Layer 7 of a small transformer language model trained on English Wikipedia (11 layers, counted from 0, width 64).
A neuron's activation on a vector x is GELU(gate . x) times (in . x), where the dot is the dot product.
The model reads these tokens: " from" " the" " " "cell" " me" "mb" "ran" "e" "." "\n" "\n" "==" "G" "en" "ome" "==" "\n" "The" " size" "s" " of" " various" " Buch" "ner" "a" " " "gen" "ome"

The vector x that enters this layer's MLP at each token. A number n stands for (n - 500) times 0.007.
0 " from": 601 487 526 616 392 680 538 771 311 555 529 432 533 356 622 495 542 377 412 422 418 405 816 466 537 401 603 327 396 499 445 608 602 521 349 426 540 636 618 566 539 475 446 502 527 282 298 489 512 642 844 667 575 283 469 583 420 458 311 568 327 516 584 472
1 " the": 606 568 566 589 407 640 532 811 364 572 520 441 493 371 622 454 550 400 422 422 438 459 820 447 532 371 552 357 448 499 454 583 644 531 331 416 569 618 613 577 534 449 452 505 499 255 298 430 570 682 903 657 508 308 466 571 432 485 350 523 391 490 573 500
2 " ": 559 432 559 569 420 878 579 490 542 543 345 427 503 477 543 368 523 519 352 455 558 700 568 499 662 283 504 426 519 404 652 540 623 625 405 682 535 419 390 734 522 537 440 548 473 276 483 573 422 777 728 576 586 515 424 427 565 474 377 303 499 512 516 320
3 "cell": 450 543 763 510 428 480 446 619 622 506 537 528 350 476 320 432 482 516 301 454 461 650 695 472 557 281 507 406 637 457 480 374 430 548 530 433 403 453 643 770 563 385 346 429 418 278 467 728 292 492 805 423 464 546 419 392 382 397 374 239 597 536 465 585
4 " me": 564 820 587 449 370 638 519 572 578 587 625 357 541 687 652 582 631 641 659 325 585 578 493 595 555 483 578 379 539 425 540 472 493 568 179 439 468 365 700 575 584 480 310 555 471 414 477 300 129 532 598 525 584 564 423 381 538 678 440 255 500 536 459 505
5 "mb": 594 709 742 498 435 605 424 717 724 506 609 553 667 436 575 446 427 644 438 499 508 446 411 479 392 361 411 496 549 649 573 301 318 425 512 520 454 413 401 502 573 495 215 617 479 461 545 418 277 253 505 696 450 518 342 553 499 681 397 312 175 508 563 441
6 "ran": 638 607 754 517 399 639 592 840 616 419 687 403 516 582 448 496 664 532 603 324 439 455 588 484 517 616 491 641 517 457 462 297 313 393 522 335 306 430 663 730 569 467 503 553 391 425 709 340 328 481 416 673 672 587 462 572 687 637 455 524 584 536 568 585
7 "e": 520 613 837 366 545 467 455 611 460 621 509 498 408 463 265 417 684 504 652 287 495 395 662 474 610 491 499 604 373 383 624 182 448 518 319 564 445 376 489 640 528 509 407 700 473 366 442 351 367 508 426 661 754 731 461 710 655 612 389 420 538 400 378 429
8 ".": 592 524 495 546 381 731 530 677 415 622 514 433 585 335 505 455 548 441 542 356 389 362 760 581 597 329 572 405 353 423 516 625 613 480 315 441 504 649 517 709 578 561 371 566 480 320 293 492 480 629 831 608 660 330 486 623 460 431 334 648 308 458 534 441
9 "\n": 598 610 465 582 345 699 522 704 430 618 482 415 600 294 600 508 552 394 390 410 435 319 827 450 547 404 603 387 336 476 460 662 638 506 375 445 542 606 605 580 555 528 445 532 511 286 351 583 535 621 777 645 631 177 472 634 428 446 332 526 364 491 566 431
10 "\n": 624 628 464 574 363 741 532 738 400 641 484 391 595 324 580 462 540 417 442 430 416 302 814 512 563 357 539 407 368 429 527 661 636 488 350 434 563 594 572 574 535 544 426 545 458 307 282 591 503 670 787 622 558 253 518 610 403 473 396 497 341 491 542 410
11 "==": 534 795 638 671 265 702 581 614 571 658 523 447 670 239 462 373 588 587 630 536 474 490 580 576 562 410 662 373 498 505 595 639 605 456 477 546 518 457 419 678 451 464 460 480 570 403 276 608 644 716 686 571 487 243 552 694 336 529 328 496 331 417 593 498
12 "G": 638 768 580 655 375 607 482 525 480 632 544 383 601 484 498 475 506 572 449 468 548 669 389 465 553 244 446 392 581 418 530 664 473 672 630 436 546 619 475 557 427 345 96 592 634 464 442 662 419 619 842 598 608 423 405 585 418 400 390 488 588 523 574 368
13 "en": 543 573 668 649 525 575 552 684 535 501 833 420 712 576 432 379 768 513 422 391 536 747 458 429 618 413 438 534 510 650 372 513 436 722 484 443 456 564 559 741 557 467 566 425 573 489 680 839 424 641 578 615 639 482 342 570 384 463 502 342 526 413 614 572
14 "ome": 607 901 494 632 438 679 502 721 528 589 443 684 519 541 396 375 729 511 646 485 496 569 542 459 552 433 598 444 365 239 599 373 349 509 519 415 555 596 470 611 525 467 606 604 534 479 445 445 356 704 568 648 589 501 339 599 432 690 398 199 584 379 638 390
15 "==": 562 564 460 553 338 651 536 699 454 601 497 434 592 311 605 521 538 346 452 388 453 323 824 479 547 415 633 262 338 497 432 620 632 467 353 429 528 651 572 570 555 520 450 557 561 305 400 562 596 627 795 628 634 192 447 631 423 410 310 555 359 485 541 480
16 "\n": 652 560 518 522 380 792 515 556 424 584 449 412 588 352 501 459 564 473 474 349 419 362 775 555 674 273 547 568 353 379 536 637 630 537 402 438 556 557 537 652 536 528 458 609 403 302 270 577 427 602 811 620 659 346 515 615 398 450 393 504 355 502 555 372
17 "The": 494 690 668 513 376 574 498 785 530 627 505 445 521 507 642 354 549 407 543 364 466 552 660 473 574 301 586 355 529 421 431 692 584 549 385 449 561 607 587 568 491 479 474 606 433 275 326 429 694 676 977 483 478 441 475 553 402 529 384 575 496 478 561 609
18 " size": 322 783 643 525 403 542 451 532 527 598 362 459 476 577 537 326 551 574 333 429 521 548 540 628 488 387 428 437 512 150 343 483 506 695 451 605 672 569 472 911 432 499 582 606 457 476 333 451 349 499 758 533 527 451 455 555 437 379 315 258 326 466 611 491
19 "s": 537 660 882 542 459 443 547 584 554 531 505 382 649 564 522 348 512 686 634 214 493 332 635 643 505 449 597 482 475 209 527 591 418 694 453 505 585 540 411 831 426 496 573 665 452 273 336 449 366 565 533 577 422 572 343 663 506 372 448 444 519 396 651 579
20 " of": 499 387 646 565 440 635 524 758 358 611 661 434 581 483 536 316 491 591 670 284 322 418 536 449 563 255 615 348 518 307 449 641 494 615 374 441 482 596 559 826 394 615 499 639 388 271 351 593 458 683 633 541 404 577 453 640 555 463 368 580 488 388 566 586
21 " various": 473 705 689 526 509 595 426 608 453 597 436 519 391 404 565 430 512 589 477 367 438 553 543 382 738 328 645 360 524 339 495 490 441 656 335 409 453 582 499 920 403 530 502 547 413 362 350 389 527 737 782 448 294 419 404 567 504 581 322 458 597 402 569 747
22 " Buch": 415 773 542 530 436 696 475 491 441 568 439 429 464 745 509 456 477 604 409 399 445 514 440 320 452 396 411 428 357 329 480 400 430 789 282 523 589 490 561 750 517 371 488 652 373 320 588 647 186 460 759 617 527 540 540 547 562 444 422 538 560 553 508 199
23 "ner": 597 609 771 400 330 554 609 570 434 613 619 538 602 706 164 567 459 631 414 410 544 332 524 296 665 565 515 555 659 465 422 358 638 572 420 606 548 461 482 617 309 425 491 759 354 498 325 575 443 471 492 341 556 492 394 372 675 494 410 340 307 521 650 557
24 "a": 424 557 913 481 535 582 470 841 500 509 373 355 477 684 171 530 646 485 583 382 637 436 579 626 525 451 471 493 315 407 517 528 690 591 440 428 320 332 437 671 446 497 444 623 403 391 426 270 584 479 393 451 718 611 598 579 448 555 429 465 426 484 563 314
25 " ": 471 491 649 447 443 857 388 485 474 677 421 441 577 632 491 380 495 382 412 498 465 630 462 549 664 437 583 530 376 439 544 593 563 481 408 743 431 242 351 693 389 452 284 723 532 305 407 385 445 715 415 380 692 622 376 408 525 458 389 434 418 458 515 319
26 "gen": 366 524 734 542 517 494 427 517 655 549 724 473 516 589 376 297 473 546 423 506 511 620 661 471 550 352 506 446 571 694 348 409 478 738 347 691 213 516 542 795 538 445 213 550 432 354 599 579 341 600 692 460 680 467 617 454 359 487 437 414 442 509 459 479
27 "ome": 607 792 647 529 385 616 398 586 681 521 578 687 510 575 511 307 689 492 671 487 385 552 549 595 556 369 579 464 362 286 469 347 340 508 388 510 427 535 454 451 556 515 656 644 383 508 463 296 258 645 377 402 530 565 223 457 556 702 394 392 440 381 606 389

Each question shows the input weights of one neuron of the MLP. A number n stands for (n - 500) times 0.0012.

n9 gate: 507 474 510 286 518 706 615 410 482 520 470 432 647 529 441 587 636 725 527 478 579 537 586 652 495 602 472 648 514 468 540 516 508 561 292 297 471 543 650 363 625 464 539 427 530 527 510 521 326 481 527 545 349 450 374 713 532 496 574 562 465 543 588 479
n9 in: 717 540 599 487 529 561 637 361 541 503 463 441 402 459 422 642 519 441 501 511 624 469 495 659 512 513 523 671 518 521 519 456 492 336 646 487 612 438 399 531 508 513 268 698 459 454 397 418 534 512 380 554 615 531 397 597 409 393 408 453 407 440 572 519
Which token does this neuron like most? 16 "\n"

n186 gate: 538 469 602 400 605 398 642 575 479 561 586 412 555 561 371 457 509 524 470 544 535 417 504 474 629 382 386 596 398 586 477 468 598 402 566 499 468 677 413 463 490 576 487 479 539 501 494 399 582 689 453 338 550 582 332 420 652 653 294 547 508 502 606 352
n186 in: 565 415 534 601 493 425 334 525 479 369 469 479 494 432 405 585 616 419 447 436 354 306 420 535 565 459 632 448 357 358 508 337 568 600 525 474 608 574 596 575 420 528 504 599 387 477 541 439 475 441 394 546 560 501 511 493 434 462 599 487 571 597 585 548
Which token does this neuron like most? 24 "a"

n87 gate: 595 511 435 417 388 544 561 547 515 407 400 494 478 549 348 478 465 401 559 636 677 422 418 622 448 563 392 568 537 439 518 418 681 379 692 538 486 567 490 535 417 326 515 554 463 511 510 393 557 589 366 631 500 594 481 409 374 416 632 459 635 522 612 548
n87 in: 587 389 518 385 420 491 556 413 542 423 475 428 431 490 371 483 516 453 403 550 542 556 625 470 623 583 394 574 583 437 498 447 527 622 444 555 579 643 456 677 329 403 477 658 503 433 509 528 424 518 497 495 478 527 521 554 377 333 543 503 539 478 557 656
Its two highest activations, in order, are on tokens 23 "ner", 5 "mb"

n153 gate: 588 492 453 581 611 621 448 448 607 354 307 512 530 535 641 516 494 529 638 487 509 642 451 582 371 448 349 618 302 422 490 590 585 555 532 629 507 522 387 614 400 394 572 639 487 569 458 630 536 524 558 341 414 426 536 482 496 534 658 563 598 432 573 352
n153 in: 380 465 514 669 518 451 386 299 528 401 509 379 322 530 414 520 425 527 426 379 669 446 494 472 459 558 470 407 440 440 599 452 543 506 409 514 613 719 407 455 425 440 338 665 508 449 546 425 525 366 393 442 506 516 456 566 408 484 626 484 636 392 477 520
Which token does this neuron like most? 22 " Buch"

n185 gate: 459 522 589 528 597 424 389 531 395 354 568 450 382 505 455 425 608 465 513 482 464 326 645 590 525 655 598 592 542 399 391 326 485 490 527 616 456 591 539 570 648 543 580 485 545 495 484 642 443 542 363 598 500 543 516 611 518 530 480 466 606 577 634 440
n185 in: 574 377 490 637 432 591 478 528 507 639 674 414 466 586 505 578 527 549 488 437 528 585 344 439 428 464 573 430 674 370 449 564 499 483 625 635 618 411 408 292 565 440 580 401 481 525 382 575 364 386 480 561 637 516 431 506 523 461 572 490 513 361 319 490
On which token does it fire most, and how strongly? 13 "en", at about 0.31

n94 gate: 310 530 646 444 531 384 448 651 460 503 486 626 402 500 449 579 529 467 401 671 452 467 453 469 562 570 394 709 432 675 434 496 433 450 615 471 435 424 505 582 369 404 515 440 448 389 369 449 626 489 519 487 544 412 432 557 471 471 465 601 555 410 562 592
n94 in: 481 597 366 391 479 561 463 367 636 532 264 377 389 504 582 522 528 699 332 375 484 528 482 422 465 459 628 418 496 375 406 380 591 539 633 402 627 542 504 531 641 446 563 498 480 479 407 434 490 520 596 353 498 365 556 366 592 549 524 481 620 571 357 467
Its two highest activations, in order, are on tokens 21 " various", 3 "cell"

n90 gate: 552 528 497 490 313 579 438 385 645 472 561 490 399 545 490 406 565 458 454 514 512 375 613 499 399 464 546 383 587 518 542 372 468 557 637 484 672 388 396 454 564 466 436 455 450 672 388 385 590 424 478 618 568 494 475 721 397 350 613 552 719 434 531 652
n90 in: 660 606 417 540 458 648 527 393 602 527 228 369 495 647 520 268 422 685 687 504 364 527 360 516 491 334 529 600 502 531 657 400 616 401 602 567 364 419 391 563 568 598 559 626 548 530 750 526 479 506 481 511 411 465 368 436 498 602 457 565 502 576 447 496
On which token does it fire most, and how strongly? 0 " from", at about 0.23

n29 gate: 531 323 493 489 506 669 602 487 429 550 325 584 576 652 570 502 536 473 733 519 399 656 435 457 517 523 626 503 448 501 485 571 568 360 488 567 459 368 581 466 500 376 488 488 420 473 556 555 415 512 599 364 301 514 437 424 445 372 462 567 477 439 626 651
n29 in: 355 289 330 590 370 620 453 557 484 441 415 444 505 480 573 377 453 646 385 405 369 598 419 433 547 563 502 502 671 340 405 674 476 528 371 481 249 550 468 268 568 543 459 526 445 290 394 656 469 341 569 471 498 545 589 509 556 482 439 367 668 517 389 464
Its two highest activations, in order, are on tokens 20 " of", 2 " "

n156 gate: 446 262 638 572 465 559 487 373 535 550 496 333 365 377 484 508 702 316 481 798 526 342 398 512 462 463 541 499 495 376 394 506 673 514 429 437 411 576 434 450 614 567 419 440 606 444 665 585 429 648 329 493 439 469 404 628 456 527 278 475 455 582 650 452
n156 in: 478 512 767 346 456 494 522 570 394 542 564 333 488 324 514 704 614 557 477 635 359 459 557 410 453 417 564 470 414 471 428 523 466 426 414 496 590 782 700 350 383 214 393 576 515 575 436 606 655 741 418 443 570 440 409 439 367 437 495 510 417 480 449 527
Its three highest activations, in order, are on tokens 15 "==", 9 "\n", 0 " from"

n22 gate: 415 502 470 724 602 564 570 555 610 526 525 367 508 524 570 529 421 474 640 586 403 524 591 568 417 477 432 502 551 644 573 534 471 466 725 507 520 517 518 540 462 415 734 379 464 410 525 513 575 390 405 452 394 555 577 612 343 395 551 538 468 434 510 577
n22 in: 445 423 624 586 562 566 522 778 425 362 683 630 716 471 529 367 609 597 294 440 548 351 420 223 413 650 563 583 537 460 681 472 576 496 690 396 388 551 505 602 493 592 610 464 356 427 287 486 434 350 612 626 286 414 624 517 439 499 469 596 448 567 403 499
Which token does this neuron like most? 11 "=="

n46 gate: 545 433 487 525 715 449 338 625 339 588 560 394 414 587 326 297 530 459 733 341 512 488 400 593 370 624 579 512 587 520 391 532 589 661 544 513 419 426 691 422 640 660 447 429 391 448 524 362 490 559 445 623 367 398 476 642 489 347 593 499 433 432 537 579
n46 in: 429 555 764 562 521 508 499 409 383 390 553 336 374 454 507 353 324 492 491 508 311 407 309 398 497 482 443 365 592 569 331 405 470 523 518 464 407 538 390 489 340 620 641 678 543 470 494 521 536 498 503 474 637 362 590 401 447 451 372 408 678 651 270 565
Which token does this neuron like most? 20 " of"

n55 gate: 496 486 556 545 465 473 568 506 551 585 504 386 705 437 458 448 431 581 765 576 560 539 445 408 622 488 619 534 556 751 576 547 422 656 456 328 586 374 432 440 429 485 336 416 378 521 539 599 433 385 628 425 422 697 508 548 547 488 481 561 562 477 495 466
n55 in: 569 387 618 444 416 566 510 571 345 551 612 638 551 502 549 509 446 640 414 507 461 565 275 664 512 400 560 446 497 530 457 636 629 492 578 617 377 504 592 332 554 561 649 450 427 350 591 479 579 619 490 555 263 470 472 761 376 459 460 552 508 569 356 277
Its three highest activations, in order, are on tokens 20 " of", 11 "==", 12 "G"

n70 gate: 463 461 466 504 458 594 439 567 686 445 633 511 589 455 565 612 468 441 685 602 524 380 463 528 357 663 551 359 443 497 612 393 571 638 500 591 343 453 405 553 610 533 502 460 585 483 493 541 703 410 555 490 402 591 551 365 523 416 516 592 379 375 556 643
n70 in: 483 408 506 459 384 537 395 424 588 409 417 536 399 351 393 556 564 515 704 557 635 484 491 700 542 536 508 538 500 567 478 416 631 458 450 581 597 424 435 487 778 365 617 471 509 431 574 461 485 386 581 566 503 389 545 580 396 431 657 429 473 391 607 533
Which token does this neuron like most? 11 "=="

n61 gate: 474 348 684 452 463 368 604 522 502 439 520 544 457 569 388 504 569 520 336 510 587 562 496 408 405 447 530 559 593 522 647 336 537 742 599 528 466 431 762 569 456 533 370 454 530 446 453 465 387 484 435 616 533 525 542 594 538 391 535 542 391 359 491 559
n61 in: 410 519 581 489 337 540 520 319 490 480 354 488 511 392 353 391 463 588 354 634 463 552 470 576 510 475 559 481 516 495 521 419 395 436 592 424 350 638 345 463 487 544 771 532 410 489 592 510 479 518 529 470 543 492 497 496 667 404 429 583 471 563 419 555
Which token does this neuron like most? 3 "cell"

n41 gate: 455 520 384 445 295 617 523 455 702 426 552 613 564 530 633 563 722 536 486 473 364 560 538 450 364 394 581 556 464 506 361 563 555 534 465 567 349 426 366 483 457 447 403 227 585 515 622 536 711 598 498 619 404 576 539 517 393 603 542 319 415 466 578 345
n41 in: 488 511 547 541 369 617 605 619 617 299 642 513 560 564 362 503 507 514 354 542 590 645 400 502 499 357 561 547 544 509 572 473 455 535 480 601 585 543 537 474 605 277 511 496 521 585 635 457 440 484 495 728 410 504 465 497 489 560 571 591 549 225 393 389
Which token does this neuron like most? 13 "en"

n110 gate: 523 513 523 509 471 566 549 578 490 530 531 493 427 492 376 627 602 609 599 516 499 488 490 310 593 584 551 503 287 378 461 452 538 465 538 645 596 301 544 595 509 530 481 430 558 597 528 471 507 356 397 579 589 390 485 420 403 541 431 378 470 458 564 418
n110 in: 638 457 573 549 642 641 529 432 708 355 660 496 511 420 584 600 540 446 593 440 609 555 572 426 532 404 659 388 320 454 548 532 482 582 567 367 484 457 524 510 534 568 516 493 517 512 604 639 532 410 444 403 314 425 422 436 500 565 487 461 533 531 489 383
Which token does this neuron like most? 14 "ome"

n49 gate: 481 456 409 612 507 557 461 505 472 606 183 349 465 648 624 427 512 624 286 570 405 589 471 458 404 513 470 513 480 469 568 661 605 588 460 641 535 445 547 359 481 494 561 311 599 674 543 575 374 545 508 488 467 295 370 498 599 501 584 428 402 506 541 631
n49 in: 573 510 382 533 372 455 583 740 384 547 395 361 293 401 494 412 454 597 715 543 552 389 674 327 514 667 511 309 405 418 250 542 482 523 508 484 459 534 498 430 751 531 621 468 378 461 374 449 397 398 509 505 648 172 463 606 331 807 525 573 672 432 583 697
Which token does this neuron like most? 9 "\n"

n62 gate: 577 537 492 577 476 579 529 595 469 566 587 500 489 615 551 451 537 470 540 430 497 567 444 521 518 404 494 503 455 488 458 430 650 570 397 487 445 438 506 677 592 481 393 483 477 598 398 420 430 423 472 574 391 498 473 455 552 468 513 508 495 389 452 610
n62 in: 571 506 550 578 511 596 473 620 388 450 470 385 392 530 653 492 529 556 479 517 310 627 407 461 618 473 433 279 534 614 409 485 440 431 607 287 495 355 657 448 553 462 468 567 611 464 470 566 498 444 344 538 535 491 421 450 502 462 482 477 515 396 594 378
On which token does it fire most, and how strongly? 4 " me", at about 1.1

n149 gate: 512 587 641 388 385 555 342 541 492 617 485 443 508 488 461 319 436 480 591 504 421 527 415 424 588 540 398 505 549 509 414 586 487 497 355 481 435 493 488 560 427 310 496 601 524 405 546 480 402 593 564 504 544 580 521 410 535 514 488 651 507 535 571 450
n149 in: 385 543 588 460 438 544 534 471 415 539 556 467 412 561 417 442 402 381 498 453 355 526 426 513 610 490 573 510 565 462 565 402 562 571 527 580 514 573 507 622 644 628 334 525 450 627 439 413 530 588 466 406 500 577 418 520 489 509 529 600 486 532 681 453
Which token does this neuron like most? 25 " "

n145 gate: 528 473 376 581 592 489 517 474 409 364 519 546 512 466 375 535 671 549 310 501 586 550 375 511 520 547 501 549 575 598 368 618 582 510 621 540 430 551 426 488 375 580 549 485 468 548 623 800 580 494 406 503 571 478 306 430 388 524 574 562 486 479 633 519
n145 in: 415 485 450 512 639 616 491 446 456 297 402 484 513 459 484 363 481 485 696 601 427 475 616 467 353 446 512 366 400 630 233 384 438 448 549 501 390 450 335 583 427 514 542 425 466 288 419 684 367 522 487 415 510 458 604 503 535 452 239 529 296 355 550 419
Which token does this neuron like most? 13 "en"